Layer 2 of a small transformer language model trained on English Wikipedia (12 layers, counted from 0, width 128).
A neuron's activation on a vector x is GELU(weights . x), where the dot is the dot product.

Input weights of the MLP neurons that the questions are about. A number n stands for n times 0.0022.
n8: 31 143 104 70 2 -83 -7 72 90 77 -103 -129 -149 -12 -68 62 -26 -123 53 20 -100 -205 21 -85 -55 69 152 -320 59 -34 -6 178 -47 -97 -36 186 -147 -66 -2 75 -41 87 -82 -56 222 -108 177 85 295 -12 21 -24 -55 27 -114 227 61 -59 270 -34 -29 -12 -12 -17 -146 -127 66 -32 6 141 117 -115 -39 -11 -30 -28 108 -229 -44 -92 -131 127 0 -65 15 -143 167 -81 -122 55 -107 -38 7 -3 42 -3 -250 -1 30 -26 281 -41 127 24 31 -78 21 99 157 0 -13 -176 -35 90 -27 21 32 -16 42 -77 26 40 -19 165 39 -55 -164 63
n50: -24 -7 45 -70 -9 -36 -10 83 -41 148 -18 -139 -80 103 160 -117 -59 -181 222 -145 -65 111 16 126 71 -59 140 -5 194 68 79 -116 -44 123 -26 -16 124 -207 85 312 98 26 53 40 -150 9 -51 20 -21 -65 -189 -39 44 -170 -56 73 -4 -60 196 39 -190 -12 -127 131 82 -95 10 -3 40 -64 -99 15 95 38 19 -17 46 71 -148 -31 -3 -192 225 -109 176 -229 64 -94 -93 51 -28 -42 -172 -61 -38 -101 -15 44 138 168 89 249 -26 -22 2 173 167 116 -146 -72 -138 -104 -75 284 19 35 -42 7 23 -215 -88 -122 -118 -256 -55 -49 78 11
n60: -95 -128 -119 70 80 -26 183 -87 -270 -131 100 62 -97 3 2 195 13 -234 -77 44 6 -126 -34 67 -143 118 -210 -127 9 -30 -7 119 -111 71 -37 -47 -91 105 -93 -116 14 10 -227 60 119 -63 96 -34 13 135 28 74 65 70 -143 24 56 51 111 85 32 273 -62 -101 123 9 -207 101 99 -5 166 151 83 -29 38 -147 -44 17 53 -106 115 -206 -13 63 14 -171 108 -6 -128 21 -99 67 -144 -126 89 51 -90 -97 -73 188 -54 30 231 -11 28 -113 -3 95 -2 -81 170 -106 100 -138 110 4 -130 -31 114 -58 131 -2 -12 42 50 -221 -25 68
n142: 100 87 233 177 -263 -65 -136 163 -139 146 16 115 -52 -30 40 -125 117 -197 64 -204 128 -27 -190 162 -31 28 9 -142 -133 37 -17 -209 -62 -57 100 -141 146 -115 -138 85 217 -99 0 194 -47 -19 93 147 -47 233 57 -9 119 -84 16 -19 -129 -63 102 -91 -119 170 26 99 -115 -89 -90 -132 74 -111 111 -109 234 -30 -6 146 -206 63 110 69 13 -350 -46 -39 -184 -26 93 1 -127 316 -68 -124 -166 37 -46 33 -18 -71 162 37 8 -92 -17 5 -87 156 115 172 270 64 61 -53 223 3 -25 -227 60 40 -28 37 30 -19 24 -172 -109 -96 182 -200
n164: -66 -67 -1 -177 -165 77 52 45 73 214 -77 -7 -85 4 186 -27 35 -53 140 -111 78 -56 -81 229 -114 -85 44 -30 -129 114 -200 -3 -153 25 23 -4 71 98 -63 91 -51 29 31 -87 -35 -234 -245 -42 1 55 161 -63 104 -22 43 4 139 140 222 -95 -76 150 -44 129 67 -54 156 -142 0 -119 -298 124 131 -70 -124 -156 -129 -99 95 -55 -97 172 -12 -1 -186 163 139 -65 142 91 89 -9 83 150 118 -31 106 186 -78 -26 97 -75 2 57 -73 34 -75 13 -46 -99 -9 -126 30 -46 138 67 -12 -20 206 -64 50 -39 -38 -29 65 87 -27 -88
n294: 20 83 -103 -26 -9 98 -62 138 -61 190 -84 58 -138 40 177 -70 -9 109 111 115 -125 -83 -20 -10 -47 53 154 33 31 171 93 115 -8 99 272 193 -104 62 -61 -154 -130 80 -185 22 -65 45 -67 51 -91 -247 95 -5 43 -129 -7 -187 -53 90 -191 81 -38 96 -9 -142 8 6 -29 30 -71 29 -124 -36 -71 -158 -67 -110 134 127 83 -63 65 247 -127 69 -103 -90 -70 25 0 -108 -7 -162 126 -82 -70 233 -22 56 -27 -79 -263 -89 12 -132 75 21 -76 -70 -21 -71 80 34 51 263 -3 3 109 18 51 86 -103 289 24 -146 -15 168 -138 37
n342: -86 -144 -54 62 103 -137 -181 -18 -1 -168 83 -88 -7 -163 -149 -95 -83 -168 -143 -111 -40 12 311 -57 -66 99 105 92 138 128 56 93 259 20 35 -39 -13 153 -126 -179 -99 46 -116 95 29 -53 54 56 92 -7 119 -30 186 -87 45 51 15 34 60 42 -175 -50 34 -151 115 -2 24 -179 175 233 -49 34 109 -131 23 154 99 162 -70 79 -131 51 31 37 33 111 -67 -136 100 -44 -109 88 166 -153 11 -145 73 -111 21 -53 54 -19 -96 6 -43 -88 31 -7 42 293 -149 -8 18 128 -28 5 50 -15 -19 181 -133 -147 -74 -150 -149 187 -7 -2
n344: 87 34 -144 -61 -200 -53 -17 -223 -161 -85 -31 71 -75 -22 -86 95 -11 7 -8 -13 -108 -265 6 88 -4 -11 -20 -1 24 -56 92 40 -59 -12 -157 -13 -26 154 -6 -281 -261 112 -17 38 -44 194 134 154 142 108 156 73 58 -196 -311 -53 172 94 125 334 -80 -11 -102 97 52 -25 2 238 34 -5 -145 18 59 143 -5 58 -58 37 115 -148 -52 -240 189 -55 158 37 11 -86 -100 -36 -21 -116 173 -60 -124 -138 45 261 -189 71 121 7 -74 -165 -86 305 -70 82 56 34 -69 -8 -89 -136 123 -1 107 115 -231 51 -177 122 82 95 4 42 5 284
n372: -121 3 209 -58 14 178 67 -32 -123 100 227 -153 -102 87 -32 87 63 -2 -36 45 -36 150 83 -41 -20 -72 45 -106 -119 -140 214 48 18 -30 26 92 103 275 30 -191 79 -241 26 -84 -184 98 -46 -8 111 -103 59 207 -138 -55 -204 225 -107 -99 -150 168 49 -44 182 25 113 8 -4 -272 -176 -1 58 240 151 -2 34 43 99 -4 -96 -25 -58 -175 141 195 -199 -113 212 175 4 16 69 -151 -55 -26 57 -114 115 91 47 31 131 38 -279 59 -131 -67 144 -207 132 -25 -122 30 -220 62 220 -146 131 -80 -92 -75 -148 154 -39 -102 -12 -146 -102 10
n373: 214 -84 91 40 -297 -236 162 -218 -122 -6 -21 87 92 415 -90 241 5 103 -72 10 85 -38 38 275 80 16 -63 3 -222 69 -37 -17 102 76 69 -173 27 162 73 86 -17 14 -161 138 -139 -178 103 120 -245 -187 91 -193 -47 110 15 140 -63 -48 -252 -98 149 -113 -99 135 49 116 -26 156 195 -180 -132 115 -29 -102 -12 -22 -150 -45 76 -124 -57 45 -240 -78 -134 234 -24 -184 -12 206 -99 69 184 48 -108 67 77 -109 15 149 -105 146 25 54 -108 99 163 54 45 -71 51 90 103 -95 -130 -160 -77 60 213 123 -117 155 -298 44 -76 -174 245 130
n381: 122 -76 -212 47 152 84 13 257 148 16 104 -56 -59 82 -22 -115 -6 -34 86 9 -41 138 -134 202 32 -108 145 84 -225 250 54 34 201 -187 -19 102 92 12 -47 109 88 97 -147 67 -219 -5 -36 -16 -168 82 123 -108 28 56 29 126 -107 70 225 -53 -254 123 63 76 93 47 142 -15 137 111 106 -20 -87 -234 -35 -44 -38 -35 -70 -125 161 10 -135 -58 14 -68 -59 -93 -124 18 25 35 182 -47 19 83 -26 59 -93 -20 -153 183 64 -29 134 73 -63 -82 -29 -33 -63 -202 -120 -88 98 8 -83 -174 66 -67 -87 68 -40 107 34 -64 -104 -97
n435: -41 -140 -15 92 -245 -185 80 116 55 111 -83 -63 46 -124 366 -4 -141 -227 74 152 29 74 45 295 40 -85 19 225 -200 -79 -69 -5 39 70 -41 87 -61 -8 -33 -86 -84 14 30 36 21 47 -63 78 -42 279 38 -141 14 -60 -65 66 -291 -123 129 38 -126 -146 -8 38 43 -105 77 -284 -131 82 -182 79 -110 136 -2 -182 58 -45 55 -42 16 186 -21 19 32 -54 -61 162 39 -38 -142 50 -32 -18 -41 47 206 -110 35 -185 -95 -8 -80 -169 180 -71 -22 -50 -12 -128 37 -58 29 -138 197 -88 -309 83 147 32 -75 170 20 153 249 206 -12 -82
n460: 22 -163 104 -35 167 -63 -58 291 -202 44 -44 145 16 67 -29 210 -76 -91 14 9 7 -24 -127 249 -99 130 -145 101 -61 -6 -66 57 16 -4 275 -172 -47 -38 44 -3 -32 17 -66 -27 -174 -273 -168 -109 -142 47 -159 -185 -154 57 -8 -194 -54 10 -6 31 -40 -181 -99 43 210 -125 -2 -203 350 99 -36 -209 76 -192 42 12 -71 46 50 -123 -1 87 -118 27 55 189 -170 97 -178 185 37 91 -123 124 -171 -220 62 -69 37 105 -124 236 59 67 95 102 -187 65 -128 -96 116 178 193 131 -98 -21 -72 224 59 -178 154 47 109 80 188 -5 -24 -18
n468: 68 -261 193 7 26 234 -120 143 99 -18 -220 -67 -5 51 -176 79 213 12 121 90 -120 -90 -224 132 -73 4 -50 116 -43 -146 -37 -39 -94 71 33 -45 -24 -111 110 160 -117 155 52 -87 86 73 79 -138 -60 25 86 -107 128 -9 100 6 -20 65 -70 130 -99 74 -22 -22 98 -61 -132 298 -110 -152 -11 5 -2 56 -150 5 1 -32 -13 -101 40 -103 87 -73 50 114 116 99 -194 -182 35 176 112 5 -86 10 23 -40 -71 -11 123 -336 127 -33 -170 80 13 163 -40 -122 -172 -88 14 -192 149 -52 129 -11 -18 141 -71 178 69 19 72 12 -238 59
n471: -51 -36 -14 -30 145 173 -103 -21 23 33 5 -78 -26 -45 -139 -6 -67 -117 -65 225 79 92 26 -39 -13 -132 52 -153 18 180 -99 -151 193 8 48 105 48 -217 -139 -107 134 -59 157 -175 99 91 40 -332 -118 -213 -178 137 -173 208 187 88 103 116 -40 114 -107 83 -195 265 56 -10 -150 38 81 63 -93 60 -79 -74 -79 220 -66 -77 -243 -50 -118 -46 29 -2 -34 -263 59 5 -71 53 -27 148 6 -29 95 198 56 69 -137 -123 146 58 -20 108 150 -14 -45 38 -106 -234 204 -32 16 178 171 34 34 90 243 -166 -227 -32 28 108 -43 72 -236 123
n472: 186 95 100 162 -51 183 -9 -1 -66 -1 -202 -53 30 -222 -82 -94 55 40 19 30 -99 -132 -58 138 -34 -186 17 -61 -129 137 77 45 67 -46 210 -36 53 -75 -54 -154 -84 194 18 -7 32 -143 -80 -200 462 -10 -61 66 69 19 -27 -7 -177 -24 -40 -252 83 90 -111 80 102 110 -212 -20 -1 22 8 83 -6 176 -71 29 30 10 15 -291 -142 -31 117 66 -57 -53 -97 33 58 -78 -38 -218 36 202 73 122 -98 14 98 55 -117 87 -130 2 73 -146 -62 43 -51 123 27 93 55 97 -25 -149 117 63 -202 66 25 -117 286 -182 43 -30 64 16
n527: -4 -42 -169 -34 -40 171 202 11 8 44 28 -176 17 -59 -18 170 140 -204 -118 -202 169 -74 106 -24 64 -22 241 -99 226 115 -217 -9 -171 -29 110 48 15 31 150 88 -62 3 125 -77 -123 -61 -65 50 49 37 4 40 202 -20 71 34 95 -56 -186 84 168 -152 -87 268 157 -139 125 218 -67 -61 -188 -7 186 25 -212 35 43 32 74 77 14 234 32 67 -99 37 -71 66 83 -149 40 96 -53 -7 -83 218 -115 -53 4 -155 -37 -154 -49 195 123 -13 -309 130 -77 -18 78 48 -236 250 119 83 -75 -3 -43 -67 -2 -167 -2 -146 64 -162 -132 38
n541: -67 1 -82 -45 -47 77 68 272 62 19 79 -314 256 140 -37 -143 -132 143 -128 263 -259 -123 -21 114 -107 -24 97 91 18 -32 -199 -142 -4 45 6 127 -110 -15 293 -134 284 -222 -200 -90 -64 -180 -4 -58 36 137 54 -30 -115 59 8 -28 201 -27 6 -41 83 -194 -7 157 -34 33 157 -172 208 116 75 19 103 38 -3 23 -103 -256 119 98 -189 -14 -19 -243 -31 -401 2 17 80 -26 170 25 -15 186 -164 158 -160 153 -196 -11 126 44 86 90 123 -67 -56 107 -44 -323 -21 15 22 34 288 113 -59 111 311 116 -152 -102 32 14 46 -83 -101 -39
n550: -25 -34 -3 67 45 67 43 195 -71 73 142 56 20 -73 -141 -15 -250 -16 -263 -56 -152 -123 -62 -256 178 13 44 -81 56 169 124 -146 -37 -7 288 9 17 148 75 38 -147 81 -174 -57 -123 -83 101 163 -35 69 -53 83 51 178 -131 -101 -119 29 -28 83 -37 -67 -76 -34 171 231 -73 -60 143 -40 -45 -94 0 -123 -46 257 32 53 65 21 -145 108 -259 270 -30 91 101 93 -47 8 -69 -62 21 -121 93 268 182 -240 -62 69 211 -167 17 -94 -71 60 79 -83 63 211 146 -256 -216 70 166 -43 -23 -29 -148 -188 -89 206 -45 129 -311 -164 62 41
n551: -76 185 -32 94 123 -50 -130 -8 108 -55 17 12 79 10 -3 -143 -217 35 -51 -54 106 87 57 47 -99 -11 -27 208 91 93 86 83 217 -115 -151 -4 -21 71 -19 25 71 100 -81 37 9 172 37 28 -27 -164 -34 -91 97 -9 -84 76 5 63 -28 -75 -295 -53 115 -229 4 178 -14 -40 -12 86 35 -87 -28 -117 -10 -12 124 28 59 217 16 -55 34 -9 -41 12 -171 74 15 85 -101 -85 78 78 -14 -136 -121 -45 -72 -65 -48 74 -58 -162 40 -222 102 -103 26 190 49 47 -8 -14 -104 -127 -115 -118 -39 14 64 -108 75 -6 -10 79 58 -4
n670: 103 -181 -86 123 49 -78 36 -182 -40 170 -95 3 23 30 0 55 46 -211 69 -215 -141 -100 -18 -15 29 100 -61 -111 4 69 105 53 -131 -13 -166 -115 160 27 -129 25 -56 131 13 166 48 110 -121 -89 36 121 277 19 215 23 -223 -204 104 -36 -69 122 -109 -153 152 71 91 197 95 -8 -43 0 75 120 59 -49 -126 35 66 47 -122 166 83 -252 155 107 49 -68 -2 52 87 117 -127 111 95 -256 -257 65 -225 -34 62 -70 -46 -43 107 107 -105 -8 -164 68 -39 34 32 32 -10 224 -43 78 23 -236 -159 145 28 44 86 73 47 -10 -112 -92
n711: -150 36 -87 135 -123 141 29 -36 -77 181 27 -48 -1 -41 238 69 -187 63 -14 -32 -10 241 84 238 -154 266 75 273 -106 55 146 268 -472 170 81 -1 92 -312 3 107 111 37 136 -173 -87 17 -213 32 -17 -22 65 83 186 -1 -144 -40 -275 -272 20 -234 -42 -143 295 -71 112 20 135 -295 39 -8 87 -9 -15 154 -123 -57 -81 126 -5 -32 68 132 29 -123 74 -224 87 -48 -30 -95 -1 156 51 40 -81 -123 -31 117 -49 -20 131 -33 32 7 137 -23 7 -1 -300 50 -180 -297 87 126 180 -39 74 7 -275 -57 -124 -135 170 -85 78 -21 330 245
n727: 149 61 -43 -6 39 201 -277 23 245 1 202 115 -114 -13 256 209 -116 -2 61 -37 273 -115 -94 30 -250 -103 4 -12 5 78 111 108 70 -178 5 160 119 -117 -120 177 -84 111 -39 124 122 -29 10 106 199 -341 123 84 1 24 -172 78 63 174 -291 59 -139 79 131 7 -42 -30 -15 78 -219 -47 40 -70 115 -72 -45 -9 59 -124 -99 -259 -71 -171 101 -157 -30 -23 -100 71 46 -83 -102 106 -250 -42 91 -205 -71 38 -109 -178 -21 54 -151 24 121 -53 286 86 -39 71 -79 -210 -18 -11 -83 0 -74 90 69 58 -33 69 54 -47 20 -38 23 88
n744: -91 -107 83 47 -188 212 -51 -189 -43 -115 -131 -166 -44 71 -178 249 -209 -50 162 -56 -30 -121 -90 110 -6 -42 88 -27 -54 266 -75 -63 -150 47 58 37 -3 -49 -79 3 2 -68 37 -234 115 208 1 -45 -120 -162 33 60 -29 305 -80 73 -137 -11 -73 -55 -42 -33 8 15 -150 -46 -30 -7 -91 -53 26 83 249 158 -33 87 48 -99 32 -47 -70 -76 -15 -247 125 -124 69 -121 194 -17 -193 -44 75 -82 95 107 -95 47 -134 -117 101 98 -174 -21 84 -24 4 103 -37 144 270 -252 2 59 75 170 220 300 63 47 -117 -1 47 161 24 77 51 -13

Each question shows a token from some text and the vector x that enters the MLP there. A number n stands for n times 0.0088.

" Soc": -30 -113 -68 -103 -27 -48 -57 45 92 154 -217 20 68 -124 78 -89 381 197 -35 27 27 -24 -44 17 141 260 22 -114 -35 -52 13 -47 -120 -337 -9 36 27 -23 34 -95 -98 -170 -51 -155 71 116 47 250 143 -48 97 -89 -265 44 -46 -30 -102 16 -58 -80 82 42 98 -108 168 -63 39 -11 -19 11 69 110 7 32 -54 88 170 37 -121 39 -34 -77 -57 42 157 103 43 -133 17 -40 152 -66 85 -51 14 -2 -3 -64 72 90 82 138 45 -38 94 -88 -43 167 125 -27 36 -59 159 -118 -102 124 -240 5 -35 -145 -16 -194 -127 -109 -33 15 -15 51
Which neuron lights up most? n8

"W": -4 -141 -135 -95 -51 20 -117 84 89 97 -232 29 120 -64 52 -106 338 167 11 58 88 -68 -109 48 102 284 -94 -62 -22 -96 4 -59 -68 -238 -65 -4 61 20 51 21 -150 -74 -16 -27 91 100 42 187 77 -101 78 -50 -252 114 -38 -62 -89 52 -117 22 134 38 161 -178 161 -28 -30 23 7 70 -16 134 -76 -20 -138 123 95 68 -63 165 -103 -130 12 49 130 28 62 -152 57 -26 153 32 15 43 24 -44 33 29 73 58 -1 105 37 -77 70 -91 -112 148 165 -37 35 -53 87 -146 -53 220 -181 -67 -32 -232 -59 -170 -143 -94 4 54 14 -52
Which neuron fires most, and how strongly? n468, at about 1.2

"p": -74 -65 -140 -81 5 -23 -130 66 141 139 -201 55 68 -35 77 -52 300 129 -63 95 200 -25 -81 13 182 242 -75 -99 -89 -71 -2 -28 -105 -282 -69 -29 -6 93 55 4 -101 -93 49 -55 116 95 73 228 75 -71 124 -2 -255 78 -22 -41 -71 62 -93 -43 102 -7 204 -111 156 -101 -23 -22 -58 58 -54 116 -99 -9 -109 133 93 35 -36 117 -33 -85 25 30 143 46 64 -112 45 -96 135 -55 -57 18 -34 -74 5 -36 101 78 56 67 54 29 84 -101 -45 142 104 -61 107 -99 37 -119 -88 186 -239 18 28 -228 -67 -191 -188 -125 13 101 -31 -41
Which neuron lights up most? n727

" V": -93 -74 -156 -98 -19 -22 -120 33 133 118 -169 21 59 -78 102 -112 268 157 -2 68 80 -48 -66 109 128 233 -41 -94 -41 -47 -41 -42 -59 -272 -84 17 49 69 53 1 -107 -90 -46 -78 112 169 50 236 72 -75 131 -11 -308 22 -51 -88 -82 45 -124 -55 101 8 118 -145 126 -57 9 17 36 40 17 94 -66 32 -68 134 109 82 -101 119 -68 -130 -97 56 165 74 31 -140 39 -21 226 1 11 17 17 -40 -44 -68 40 71 34 138 48 -20 89 -28 -47 180 120 -9 54 -8 53 -100 -110 91 -219 -25 -40 -254 -23 -228 -141 -141 13 96 -16 -40
Which neuron lights up most? n551

"arge": -73 -109 -147 -64 -23 30 -89 67 112 126 -136 61 -6 -18 74 -127 407 169 -65 90 106 -30 -97 29 130 178 -11 -82 -33 -74 -90 -22 -57 -241 -52 -62 63 8 88 7 -119 -154 2 -60 73 125 66 254 48 -99 82 75 -221 122 5 -75 24 92 -79 -40 57 8 84 -144 182 -31 -37 -36 46 73 19 104 -49 -32 -218 101 104 124 -78 65 -49 -146 93 -38 205 46 -6 -56 48 -52 118 -57 46 49 18 -21 89 -29 20 121 -2 52 21 -78 -18 -77 -27 114 133 -51 27 -74 107 -222 -116 172 -246 40 -55 -201 -42 -155 -146 -53 -96 96 43 -55
The three highest activations, in order: n468, n344, n727

" William": -36 -99 -142 -87 -26 -53 32 54 129 102 -146 108 76 -85 65 -17 285 252 -2 105 183 -12 -92 58 159 199 -38 -64 -52 -75 -109 -81 -45 -270 -108 -8 42 25 -11 -38 -152 -147 -2 -51 95 145 15 291 43 -70 169 -18 -218 30 -32 -41 -45 11 -50 -60 135 8 103 -60 154 -13 -81 -29 51 106 4 74 -117 -6 -109 117 69 75 -164 94 -79 -120 59 140 181 54 43 -130 85 16 112 -56 -57 32 71 -1 74 -36 50 51 -26 99 -13 -64 76 -75 -11 97 116 -23 72 -24 107 -137 -156 41 -213 -51 -60 -205 -16 -198 -152 -248 -53 37 -7 -24
Which neuron fires most, and how strongly? n373, at about 0.2

"19": -85 -75 -137 -99 49 -6 -94 62 177 117 -200 9 135 -66 -2 -128 287 154 -19 142 219 38 -91 89 155 204 -73 -47 -33 7 -29 -64 -11 -233 -42 -45 88 -7 28 -65 -142 -156 -11 -61 83 147 33 272 -4 -56 104 -33 -244 82 -15 -70 -54 60 -59 -56 50 88 78 -124 142 -38 17 -23 32 72 -28 41 -35 -25 -146 126 159 101 -124 138 -86 -123 6 -38 169 -49 55 -70 -16 -84 86 -94 19 20 -47 12 19 -61 27 97 12 120 84 47 56 -27 0 86 138 -15 108 -78 58 -129 -145 260 -180 -31 -59 -175 -73 -192 -177 -169 -14 27 -22 -74
Which neuron fires most, and how strongly? n381, at about 1

"| ": 14 -101 -188 -73 17 -19 -23 -7 135 113 -191 118 34 -106 98 -57 296 132 -33 122 119 5 -112 145 127 164 3 -122 -47 -88 19 16 -93 -242 -42 -21 21 70 59 -18 -156 -136 -61 -26 105 128 93 279 6 -129 51 -33 -219 99 40 -90 -55 51 -75 -56 169 19 121 -126 132 -26 7 3 -4 105 -23 42 -94 -16 -124 131 113 109 -70 108 -62 -78 44 75 134 -11 30 -174 48 -45 127 -79 31 10 -33 -24 49 -66 61 104 -35 96 59 -53 27 -56 17 36 170 -38 105 -39 109 -61 -106 92 -189 49 -57 -201 -102 -197 -179 -159 -49 118 -35 -134
Which neuron fires most, and how strongly? n294, at about 0.65

"ference": -81 -79 -133 -33 14 15 -51 71 124 75 -149 146 38 -101 52 -151 373 130 -52 54 89 21 -122 -37 127 160 -119 -47 -75 -152 -5 12 -84 -223 -97 -21 19 58 79 -31 -124 -134 73 -109 131 151 125 207 69 -52 97 -28 -164 98 42 -67 -78 49 -140 -27 103 34 110 -175 173 -53 -26 -36 -18 25 -56 134 -45 -49 -111 86 148 115 -49 63 -59 -169 52 -56 227 12 64 -41 9 -97 115 -41 -4 7 -30 38 32 55 6 136 12 108 22 -33 50 -92 -40 191 76 -28 74 -113 113 -175 -59 212 -217 97 -3 -162 -87 -199 -108 -192 -56 38 -20 5
The three highest activations, in order: n468, n60, n344

"28": -93 -76 -144 -87 29 -8 -102 55 161 138 -183 67 117 -102 7 -120 317 139 19 125 170 43 -53 79 157 175 -31 -72 -27 16 -43 -63 -14 -261 -66 -34 22 29 36 -29 -125 -114 -22 -78 56 137 36 257 14 -110 81 -55 -235 96 -44 -96 -73 60 -88 -66 103 74 32 -122 168 -59 18 -28 6 85 -14 87 -41 -7 -159 81 188 117 -123 148 -85 -142 42 -5 171 -71 66 -123 38 -82 108 -73 52 49 -54 -12 76 -8 9 103 1 122 33 4 36 -37 22 102 155 -24 85 -91 56 -113 -105 234 -156 -80 -57 -193 -30 -189 -167 -124 -23 28 -32 -94
The three highest activations, in order: n381, n50, n551

", and": -75 -132 -173 -65 15 9 -12 46 133 129 -194 21 103 -41 34 -106 296 103 10 70 147 -14 -69 81 164 197 7 -19 -20 -46 -51 -81 -119 -252 -45 -28 3 -34 59 -6 -106 -124 -18 -101 84 150 10 208 109 -104 60 -81 -248 100 22 -126 -67 0 -99 -34 132 62 107 -107 173 -9 -1 -29 41 79 -37 119 -77 -2 -133 165 154 78 -38 84 -47 -121 45 19 193 -77 1 -137 77 -71 140 -5 25 21 13 9 67 -72 54 95 8 108 -9 -47 73 -64 -78 25 120 -17 114 -108 80 -75 -54 114 -245 60 -15 -259 -83 -202 -161 -97 -29 38 -3 16
Which neuron lights up most? n527

"990": -78 -133 -172 -14 1 -2 -46 33 103 83 -133 72 92 -123 12 -169 325 165 -31 152 88 -41 -65 58 186 207 23 -76 10 -50 -56 -33 -34 -257 -24 -109 128 3 71 -41 -171 -120 14 -7 55 128 -9 215 110 -107 73 -120 -209 136 -34 -36 -53 29 -28 -51 68 52 115 -149 190 3 -30 -38 9 -5 -28 56 -41 7 -124 94 165 93 -116 106 -4 -104 38 -23 219 -54 41 -184 54 -53 140 -103 46 18 9 -58 94 -48 32 103 38 100 51 -1 74 -66 24 95 160 28 53 -59 34 -143 -102 148 -218 59 -61 -163 -52 -190 -150 -103 -36 19 -41 -112
Which neuron lights up most? n342

"017": -97 -111 -162 -51 23 -42 -89 55 141 78 -232 95 81 -98 15 -91 349 171 -17 108 127 8 -78 9 142 213 -58 -63 12 -88 -58 1 -8 -232 -67 -22 88 47 88 -5 -125 -116 -30 -57 90 139 20 222 85 -106 81 -76 -205 106 -17 -116 -29 54 -50 -73 72 95 115 -109 182 -53 -32 -29 29 26 48 40 -56 19 -120 110 171 118 -58 140 -43 -84 -10 -39 185 -30 0 -132 32 -52 110 -100 69 28 -3 -82 -4 -76 12 122 44 126 84 -87 80 -63 32 60 114 -3 45 -78 40 -206 -63 228 -209 48 -116 -200 -57 -202 -166 -124 -30 109 1 -74
Which neuron fires most, and how strongly? n551, at about 1.2

" She was": -30 -110 -119 -54 -110 -120 -31 23 159 85 -257 152 73 -86 28 -78 344 78 59 76 176 -11 -72 92 183 210 -18 -59 2 -22 -31 -61 -119 -280 -10 0 17 -1 11 -35 -36 -89 -125 -90 90 135 18 242 82 -84 159 -46 -256 97 46 -48 -43 55 -132 -102 219 47 47 -117 135 -35 13 -38 20 79 3 57 -41 -69 -51 107 152 100 -52 78 -93 -115 22 3 156 17 10 -102 71 -92 142 -72 -35 70 -6 15 60 -37 71 74 -35 49 46 -35 90 -80 -28 76 147 -61 111 -63 47 -84 -113 146 -224 7 -29 -125 -116 -186 -153 -181 -66 20 7 4
The three highest activations, in order: n373, n142, n527

" | ": -55 -81 -151 -80 4 -10 -65 19 140 112 -170 78 92 -124 49 -106 315 161 24 103 109 41 -66 71 189 191 -67 -31 -62 -69 36 -18 -70 -238 -53 5 -23 74 103 -34 -181 -156 -97 -87 125 115 25 227 10 -106 150 -26 -256 73 -2 -139 -82 0 -85 -27 156 47 74 -124 145 -83 0 -4 37 71 -17 81 -81 -17 -147 193 99 108 -35 110 -54 -51 21 37 155 1 87 -185 37 -69 143 -68 -41 17 -53 -15 38 -102 68 77 -3 110 -6 -50 84 -101 58 66 111 -50 98 -21 85 -40 -121 113 -181 63 -80 -188 -25 -204 -129 -142 -10 91 4 -110
Which neuron lights up most? n294

"\n\n": 9 -112 -125 -119 -20 -22 -47 18 139 109 -121 121 52 -55 48 -86 274 46 7 124 132 -24 -113 113 110 181 -33 -48 -54 -35 -15 -60 -27 -198 -111 -10 38 26 105 -27 -78 -92 -56 -89 112 133 5 264 72 -98 94 40 -278 117 29 -62 -102 -12 -83 -95 202 44 53 -102 114 -33 -92 -4 37 32 -32 95 -74 -54 -157 107 136 69 -91 136 -54 -86 24 31 189 -95 95 -154 107 -122 192 -104 9 12 -33 18 104 -82 79 100 -10 102 86 -45 56 -45 -25 47 107 -25 138 -70 124 -136 -102 81 -226 67 -44 -127 -43 -235 -185 -158 -38 68 -28 -78
Which neuron fires most, and how strongly? n373, at about 0.22

"976": -146 -123 -154 -91 43 -14 -88 60 113 118 -162 62 98 -87 36 -146 373 108 -40 110 124 -9 -82 73 178 242 -55 -62 10 -46 -49 -33 -26 -251 -53 -32 62 37 71 -36 -165 -125 -9 -48 33 139 5 242 83 -67 86 -85 -205 110 -63 -66 -8 32 -83 -31 73 42 134 -120 180 -23 -23 23 8 35 18 51 -59 12 -97 96 169 54 -83 111 -90 -118 64 -72 228 -3 57 -136 27 -68 106 -111 29 56 7 -46 11 -90 45 96 20 101 47 -18 56 -70 53 39 129 -5 60 -75 90 -128 -59 196 -230 68 -68 -147 -33 -201 -152 -157 -39 82 -33 -121
Which neuron lights up most? n342

" lead": -28 -109 -127 -105 -62 -49 -43 72 126 112 -110 27 74 -66 49 -172 349 81 7 109 89 42 -115 19 142 213 4 -84 -54 -88 -47 -91 -24 -311 -80 8 26 116 39 -27 -88 -145 46 -137 102 184 12 227 73 -154 99 -12 -248 9 5 2 -15 40 -76 -54 106 47 187 -99 141 -42 -5 -2 22 64 -10 70 -70 11 -124 127 127 58 -59 91 -14 -92 130 52 198 -23 25 -82 45 -63 122 -88 -10 45 53 -12 60 -110 105 93 -30 102 -40 26 39 -107 -26 154 91 -47 69 3 114 -138 -147 149 -254 -4 -62 -207 -76 -134 -132 -151 -92 27 7 -80
Which neuron lights up most? n372

"ki": -81 -155 -116 -121 -26 10 -47 75 124 101 -156 46 161 -128 15 -167 265 268 29 80 181 14 -62 32 174 202 -36 -21 -56 -85 -93 -28 -81 -180 -41 30 60 32 -9 -77 -99 -94 77 -44 92 82 43 271 95 -113 146 -27 -273 75 -75 -68 -20 67 -14 -16 125 90 95 -147 145 -35 -68 -45 51 45 -21 120 -78 -40 -94 88 101 62 -158 95 -88 -113 28 -3 177 22 36 -74 40 -103 109 -51 55 48 8 -50 33 -102 60 88 -24 57 3 -54 65 -82 -71 182 113 -14 58 -70 73 -188 -125 281 -169 63 -8 -181 -104 -237 -155 -88 -34 100 14 -99
Which two neurons fire most, strongest first? n342, n164

"60": -103 -103 -174 -75 32 -12 -44 73 148 110 -155 108 123 -150 34 -80 293 124 -16 114 176 -25 -49 71 169 211 -55 -80 -21 -20 -15 -23 -30 -260 -90 -63 66 37 14 -38 -135 -140 -16 1 102 118 44 207 19 -92 135 -71 -213 78 -86 -72 -68 21 -22 -64 72 47 113 -97 200 16 6 66 26 38 19 95 -23 0 -180 96 172 113 -161 115 -83 -112 62 25 213 -23 58 -132 37 -96 112 -57 -9 8 -17 -22 43 -41 1 44 -2 111 37 -47 11 -56 -26 122 122 7 64 -12 53 -148 -151 224 -191 18 -135 -203 -2 -199 -135 -95 -27 0 0 -142
The three highest activations, in order: n670, n551, n342